Layer 10 of a small transformer language model trained on English Wikipedia (14 layers, counted from 0, width 128).
A neuron's activation on a vector x is GELU(weights . x + bias), where the dot is the dot product.

Input weights of the MLP neurons that the questions are about. A number n stands for (n - 128) times 0.0066.
n20 (bias -0.105): 144, 104, 100, 146, 172, 131, 169, 104, 105, 126, 99, 79, 134, 99, 142, 100, 88, 178, 158, 136, 52, 176, 124, 80, 137, 119, 90, 178, 132, 122, 141, 166, 131, 65, 50, 128, 152, 94, 127, 105, 158, 135, 91, 122, 118, 154, 126, 141, 118, 70, 149, 125, 167, 84, 123, 103, 120, 119, 156, 57, 79, 187, 138, 119, 155, 194, 150, 137, 175, 151, 169, 85, 152, 117, 37, 103, 65, 37, 111, 164, 135, 157, 110, 130, 163, 174, 117, 110, 106, 132, 142, 79, 140, 6, 156, 74, 122, 171, 143, 112, 124, 160, 115, 93, 127, 107, 108, 140, 190, 62, 167, 97, 143, 170, 133, 147, 166, 89, 120, 117, 124, 178, 174, 97, 161, 146, 106, 81
n58 (bias -0.149): 118, 144, 81, 125, 147, 123, 158, 118, 60, 111, 117, 103, 117, 137, 132, 102, 130, 138, 115, 139, 156, 73, 80, 100, 62, 111, 120, 160, 156, 139, 117, 166, 167, 88, 150, 89, 170, 135, 132, 174, 150, 155, 162, 146, 116, 61, 139, 190, 56, 162, 163, 140, 115, 133, 180, 133, 84, 84, 153, 96, 165, 107, 160, 149, 135, 176, 146, 151, 144, 147, 95, 91, 144, 114, 121, 125, 124, 101, 174, 92, 49, 134, 214, 166, 40, 176, 171, 130, 156, 103, 121, 132, 82, 133, 109, 136, 114, 117, 92, 167, 162, 105, 128, 172, 97, 121, 159, 190, 143, 109, 104, 89, 85, 117, 140, 80, 90, 32, 96, 99, 179, 138, 141, 150, 120, 115, 107, 90
n102 (bias -0.071): 144, 163, 129, 118, 107, 112, 115, 116, 112, 110, 112, 89, 88, 141, 100, 121, 94, 167, 117, 98, 162, 126, 155, 162, 172, 185, 127, 78, 111, 161, 115, 90, 166, 99, 162, 126, 146, 115, 155, 91, 170, 98, 115, 71, 151, 97, 95, 135, 135, 136, 113, 146, 109, 161, 134, 142, 133, 99, 139, 88, 98, 90, 92, 119, 121, 117, 181, 128, 131, 157, 153, 101, 160, 126, 124, 165, 128, 166, 178, 134, 142, 95, 136, 97, 125, 129, 154, 70, 150, 85, 109, 145, 127, 164, 136, 121, 130, 128, 149, 78, 149, 111, 128, 124, 147, 123, 137, 119, 130, 109, 163, 108, 107, 122, 127, 129, 120, 145, 189, 113, 155, 118, 132, 104, 112, 98, 151, 170
n284 (bias -0.043): 99, 122, 157, 77, 82, 103, 129, 66, 193, 120, 124, 89, 171, 96, 58, 162, 61, 153, 198, 116, 138, 130, 176, 123, 144, 165, 141, 86, 124, 169, 118, 130, 121, 116, 115, 116, 100, 115, 145, 168, 127, 133, 178, 129, 115, 75, 136, 117, 98, 133, 172, 120, 93, 131, 107, 152, 88, 133, 180, 85, 65, 154, 118, 94, 158, 112, 167, 164, 188, 105, 115, 61, 105, 102, 104, 164, 149, 93, 106, 95, 120, 162, 156, 93, 121, 75, 153, 92, 163, 133, 94, 79, 100, 128, 115, 134, 81, 66, 128, 132, 79, 164, 140, 150, 154, 127, 189, 163, 190, 103, 118, 101, 163, 98, 124, 107, 111, 132, 125, 124, 190, 111, 132, 152, 173, 105, 181, 98
n360 (bias -0.008): 128, 110, 121, 158, 65, 109, 112, 157, 100, 80, 127, 131, 117, 96, 142, 151, 125, 122, 142, 123, 115, 135, 106, 124, 122, 100, 76, 204, 87, 45, 95, 103, 120, 115, 129, 126, 132, 163, 123, 107, 167, 195, 104, 101, 181, 101, 144, 182, 135, 65, 156, 135, 125, 187, 117, 77, 137, 77, 123, 124, 120, 60, 220, 180, 127, 148, 119, 154, 163, 147, 166, 71, 140, 102, 154, 96, 130, 212, 153, 109, 176, 136, 129, 138, 176, 95, 103, 133, 201, 58, 103, 124, 115, 131, 113, 71, 115, 77, 161, 147, 124, 144, 148, 151, 127, 123, 160, 95, 165, 82, 101, 128, 175, 163, 107, 119, 129, 147, 120, 78, 155, 181, 219, 131, 137, 97, 146, 99

Each question shows a token from some text and the vector x that enters the MLP there. A number n stands for (n - 128) times 0.058.

"am": 122, 125, 116, 112, 120, 125, 138, 146, 133, 130, 129, 130, 127, 113, 127, 139, 119, 149, 132, 129, 149, 136, 199, 124, 130, 119, 138, 142, 115, 133, 135, 115, 113, 136, 145, 103, 128, 143, 130, 121, 109, 137, 137, 143, 145, 125, 126, 123, 109, 108, 120, 135, 143, 138, 113, 127, 132, 158, 95, 114, 112, 133, 111, 138, 150, 121, 111, 129, 142, 114, 121, 121, 146, 133, 145, 123, 142, 132, 151, 143, 137, 119, 119, 102, 141, 120, 134, 116, 105, 127, 103, 125, 124, 123, 117, 141, 130, 135, 124, 122, 144, 137, 142, 119, 149, 113, 117, 138, 153, 139, 117, 111, 142, 131, 117, 131, 161, 136, 121, 134, 138, 130, 32, 132, 122, 126, 130, 134
The most active neuron and its activation: n284, at about 3

"C ": 119, 128, 123, 106, 123, 138, 131, 151, 151, 133, 143, 149, 129, 135, 134, 120, 115, 116, 131, 129, 144, 137, 127, 122, 145, 143, 136, 138, 131, 134, 113, 111, 119, 138, 151, 112, 116, 134, 136, 121, 111, 122, 128, 115, 135, 126, 125, 128, 131, 125, 131, 133, 136, 121, 123, 148, 144, 135, 28, 137, 124, 135, 109, 139, 115, 116, 124, 110, 119, 108, 126, 135, 129, 113, 123, 140, 124, 124, 123, 142, 124, 128, 132, 120, 144, 124, 122, 125, 142, 126, 125, 143, 132, 130, 103, 141, 117, 148, 128, 146, 151, 119, 129, 109, 134, 109, 127, 120, 134, 142, 132, 125, 145, 134, 126, 165, 148, 118, 133, 135, 119, 111, 119, 127, 133, 116, 136, 155
The most active neuron and its activation: n102, at about 0.24

"z": 120, 140, 150, 115, 120, 130, 121, 130, 142, 107, 158, 140, 121, 143, 135, 146, 127, 114, 129, 113, 140, 148, 124, 120, 132, 128, 148, 134, 140, 151, 138, 125, 115, 131, 135, 124, 133, 115, 121, 125, 113, 122, 131, 147, 120, 129, 138, 135, 134, 122, 133, 140, 145, 128, 138, 118, 120, 135, 101, 145, 121, 115, 142, 130, 130, 144, 111, 109, 153, 119, 131, 132, 152, 121, 133, 127, 138, 129, 121, 143, 146, 133, 133, 104, 125, 116, 124, 112, 107, 131, 120, 113, 144, 127, 120, 145, 140, 119, 124, 134, 132, 129, 116, 136, 137, 139, 127, 138, 145, 145, 162, 119, 127, 119, 119, 119, 111, 101, 130, 159, 116, 124, 20, 133, 143, 124, 105, 110
The neuron with the highest activation: n284

"| ": 127, 128, 119, 137, 129, 145, 132, 126, 132, 142, 140, 126, 129, 116, 141, 142, 136, 126, 175, 126, 133, 121, 125, 122, 119, 129, 122, 125, 134, 130, 121, 110, 124, 117, 115, 133, 133, 131, 126, 135, 108, 126, 136, 135, 139, 134, 124, 126, 128, 135, 135, 128, 135, 115, 128, 123, 137, 118, 49, 126, 121, 121, 132, 133, 121, 113, 116, 110, 131, 113, 118, 122, 121, 131, 116, 129, 129, 115, 119, 136, 134, 135, 127, 132, 139, 122, 142, 115, 129, 112, 121, 126, 132, 129, 123, 132, 139, 145, 126, 142, 127, 124, 129, 122, 116, 118, 127, 136, 135, 125, 120, 133, 120, 134, 140, 122, 148, 144, 107, 137, 127, 131, 127, 156, 132, 127, 122, 125
The most active neuron and its activation: n20, at about 0.11

".": 128, 133, 125, 124, 126, 133, 142, 144, 119, 140, 141, 99, 156, 117, 142, 133, 127, 117, 154, 119, 150, 131, 114, 112, 123, 133, 120, 133, 137, 121, 110, 141, 110, 131, 130, 136, 134, 127, 121, 133, 130, 104, 124, 133, 136, 131, 145, 132, 126, 119, 126, 136, 137, 134, 130, 147, 125, 132, 54, 142, 130, 130, 149, 117, 125, 125, 110, 118, 130, 115, 116, 129, 155, 138, 139, 114, 126, 111, 122, 122, 119, 122, 142, 118, 151, 139, 132, 135, 124, 120, 121, 136, 119, 147, 113, 129, 136, 126, 123, 155, 119, 104, 117, 120, 111, 111, 158, 163, 125, 125, 121, 136, 126, 146, 134, 119, 131, 129, 129, 125, 108, 114, 86, 151, 127, 127, 140, 148
The most active neuron and its activation: n58, at about 1.4

"SC": 134, 132, 125, 117, 126, 145, 145, 159, 135, 137, 126, 152, 146, 143, 129, 117, 127, 119, 136, 129, 120, 137, 135, 122, 122, 146, 163, 114, 133, 138, 120, 115, 124, 118, 159, 107, 120, 112, 132, 128, 109, 110, 125, 124, 145, 137, 108, 140, 128, 115, 102, 137, 139, 147, 131, 131, 137, 144, 82, 124, 120, 125, 106, 136, 131, 110, 112, 113, 120, 108, 126, 136, 139, 106, 162, 132, 121, 121, 142, 158, 125, 100, 127, 113, 167, 124, 126, 119, 121, 119, 127, 140, 130, 149, 111, 142, 109, 134, 133, 124, 132, 130, 130, 123, 135, 135, 137, 116, 131, 126, 151, 132, 131, 129, 130, 157, 134, 136, 139, 107, 111, 122, 45, 122, 131, 133, 127, 155
The neuron with the highest activation: n102

"Yokoh": 138, 129, 106, 117, 110, 140, 132, 141, 144, 136, 119, 118, 126, 126, 135, 111, 133, 115, 135, 113, 142, 140, 135, 135, 141, 128, 121, 139, 135, 143, 135, 104, 119, 147, 135, 163, 144, 144, 132, 127, 104, 103, 133, 140, 139, 126, 113, 125, 139, 113, 141, 132, 154, 131, 102, 128, 128, 148, 65, 128, 119, 109, 132, 144, 104, 117, 112, 100, 113, 150, 148, 135, 138, 131, 126, 111, 129, 153, 152, 143, 142, 138, 114, 134, 139, 134, 146, 136, 103, 125, 141, 136, 137, 139, 119, 126, 124, 122, 131, 133, 143, 130, 104, 112, 137, 113, 120, 97, 130, 130, 108, 149, 123, 130, 139, 135, 131, 110, 148, 148, 148, 133, 59, 117, 110, 125, 139, 144
The most active neuron and its activation: n102, at about 1.2

"are ": 128, 135, 135, 130, 129, 121, 116, 143, 126, 113, 144, 130, 136, 122, 130, 130, 126, 130, 118, 137, 119, 124, 131, 149, 127, 118, 128, 127, 143, 142, 121, 138, 123, 128, 123, 111, 116, 133, 138, 136, 136, 138, 126, 126, 140, 145, 147, 132, 127, 122, 124, 119, 146, 128, 124, 118, 131, 122, 23, 145, 125, 118, 126, 116, 135, 131, 120, 138, 119, 123, 135, 125, 130, 120, 151, 110, 147, 126, 126, 128, 116, 132, 142, 138, 126, 114, 135, 100, 103, 122, 121, 125, 126, 131, 147, 135, 128, 131, 119, 143, 132, 135, 138, 138, 120, 139, 131, 112, 135, 137, 131, 117, 118, 129, 122, 111, 137, 146, 142, 142, 109, 140, 136, 150, 143, 128, 131, 122
The neuron with the highest activation: n360

"th ": 122, 160, 119, 123, 136, 127, 128, 144, 129, 119, 129, 134, 118, 139, 127, 128, 127, 138, 117, 125, 144, 120, 133, 133, 123, 134, 153, 123, 128, 131, 116, 148, 123, 125, 127, 125, 146, 132, 126, 141, 141, 136, 91, 170, 130, 145, 115, 117, 121, 132, 148, 135, 128, 134, 132, 124, 127, 142, 33, 126, 109, 104, 112, 128, 132, 129, 134, 131, 105, 116, 111, 124, 133, 157, 133, 120, 131, 128, 130, 137, 134, 112, 123, 127, 118, 121, 128, 129, 142, 135, 111, 122, 132, 123, 90, 125, 141, 134, 134, 130, 132, 123, 107, 139, 144, 111, 149, 145, 130, 121, 120, 132, 125, 129, 157, 142, 151, 111, 123, 122, 129, 120, 128, 123, 151, 142, 153, 133
The most active neuron and its activation: n58, at about 0.36

"tit": 113, 119, 112, 107, 137, 130, 139, 114, 139, 134, 143, 142, 118, 131, 117, 127, 124, 125, 125, 122, 148, 139, 116, 140, 144, 117, 111, 130, 174, 138, 119, 168, 109, 129, 113, 139, 143, 154, 118, 130, 101, 93, 125, 133, 122, 156, 127, 146, 124, 137, 125, 145, 135, 120, 133, 127, 122, 150, 94, 122, 111, 127, 141, 109, 129, 120, 130, 137, 97, 145, 131, 126, 138, 155, 113, 144, 139, 114, 151, 119, 122, 110, 156, 132, 125, 118, 91, 152, 109, 137, 143, 110, 113, 121, 121, 150, 137, 138, 127, 131, 172, 112, 120, 116, 105, 146, 136, 149, 117, 99, 141, 150, 111, 139, 117, 158, 135, 125, 132, 119, 141, 143, 65, 134, 117, 169, 123, 98
Which two neurons fire most, strongest first? n58, n20

"narr": 121, 124, 109, 119, 126, 125, 140, 144, 137, 125, 133, 135, 124, 121, 120, 122, 135, 112, 127, 125, 156, 172, 138, 131, 114, 128, 132, 131, 134, 150, 123, 118, 109, 106, 133, 138, 143, 152, 123, 123, 127, 130, 132, 115, 135, 143, 122, 116, 140, 136, 135, 135, 142, 121, 159, 137, 129, 156, 51, 119, 109, 133, 113, 109, 131, 140, 123, 115, 116, 130, 134, 141, 143, 142, 117, 135, 141, 139, 138, 101, 112, 119, 159, 146, 120, 142, 116, 125, 121, 114, 148, 141, 128, 138, 121, 134, 127, 139, 139, 133, 148, 111, 122, 106, 116, 113, 136, 134, 141, 109, 145, 121, 140, 124, 140, 129, 153, 128, 120, 122, 129, 126, 74, 139, 112, 150, 88, 118
Which two neurons fire most, strongest first? n58, n102

"dev": 139, 141, 146, 128, 136, 130, 121, 128, 128, 134, 142, 122, 147, 111, 119, 119, 124, 143, 136, 158, 112, 158, 129, 148, 105, 134, 133, 115, 137, 159, 112, 115, 123, 133, 120, 146, 140, 149, 114, 117, 89, 148, 144, 129, 133, 117, 138, 120, 108, 144, 128, 121, 139, 138, 118, 120, 135, 162, 81, 109, 123, 130, 114, 141, 145, 148, 103, 154, 132, 114, 146, 132, 148, 144, 121, 125, 146, 120, 105, 142, 129, 125, 120, 132, 113, 122, 107, 118, 102, 143, 139, 132, 113, 137, 124, 137, 128, 121, 160, 133, 148, 134, 116, 125, 136, 113, 106, 155, 152, 110, 133, 125, 101, 107, 146, 122, 114, 131, 122, 135, 110, 146, 64, 122, 129, 168, 123, 103
Which two neurons fire most, strongest first? n20, n284

"ama ": 123, 138, 125, 113, 127, 118, 133, 156, 136, 143, 135, 117, 124, 135, 133, 126, 117, 119, 123, 122, 130, 147, 145, 136, 137, 112, 124, 134, 115, 141, 135, 105, 116, 133, 128, 133, 120, 134, 139, 113, 118, 113, 134, 139, 150, 140, 115, 136, 119, 104, 123, 123, 165, 133, 104, 143, 128, 152, 38, 131, 131, 115, 123, 134, 147, 128, 115, 120, 143, 137, 140, 132, 137, 125, 113, 126, 139, 123, 124, 137, 149, 129, 121, 135, 155, 115, 100, 130, 121, 115, 123, 144, 120, 124, 109, 129, 149, 147, 132, 149, 143, 133, 110, 114, 163, 120, 118, 120, 136, 146, 134, 123, 138, 130, 130, 179, 131, 135, 118, 145, 113, 129, 109, 116, 129, 124, 108, 126
The neuron with the highest activation: n20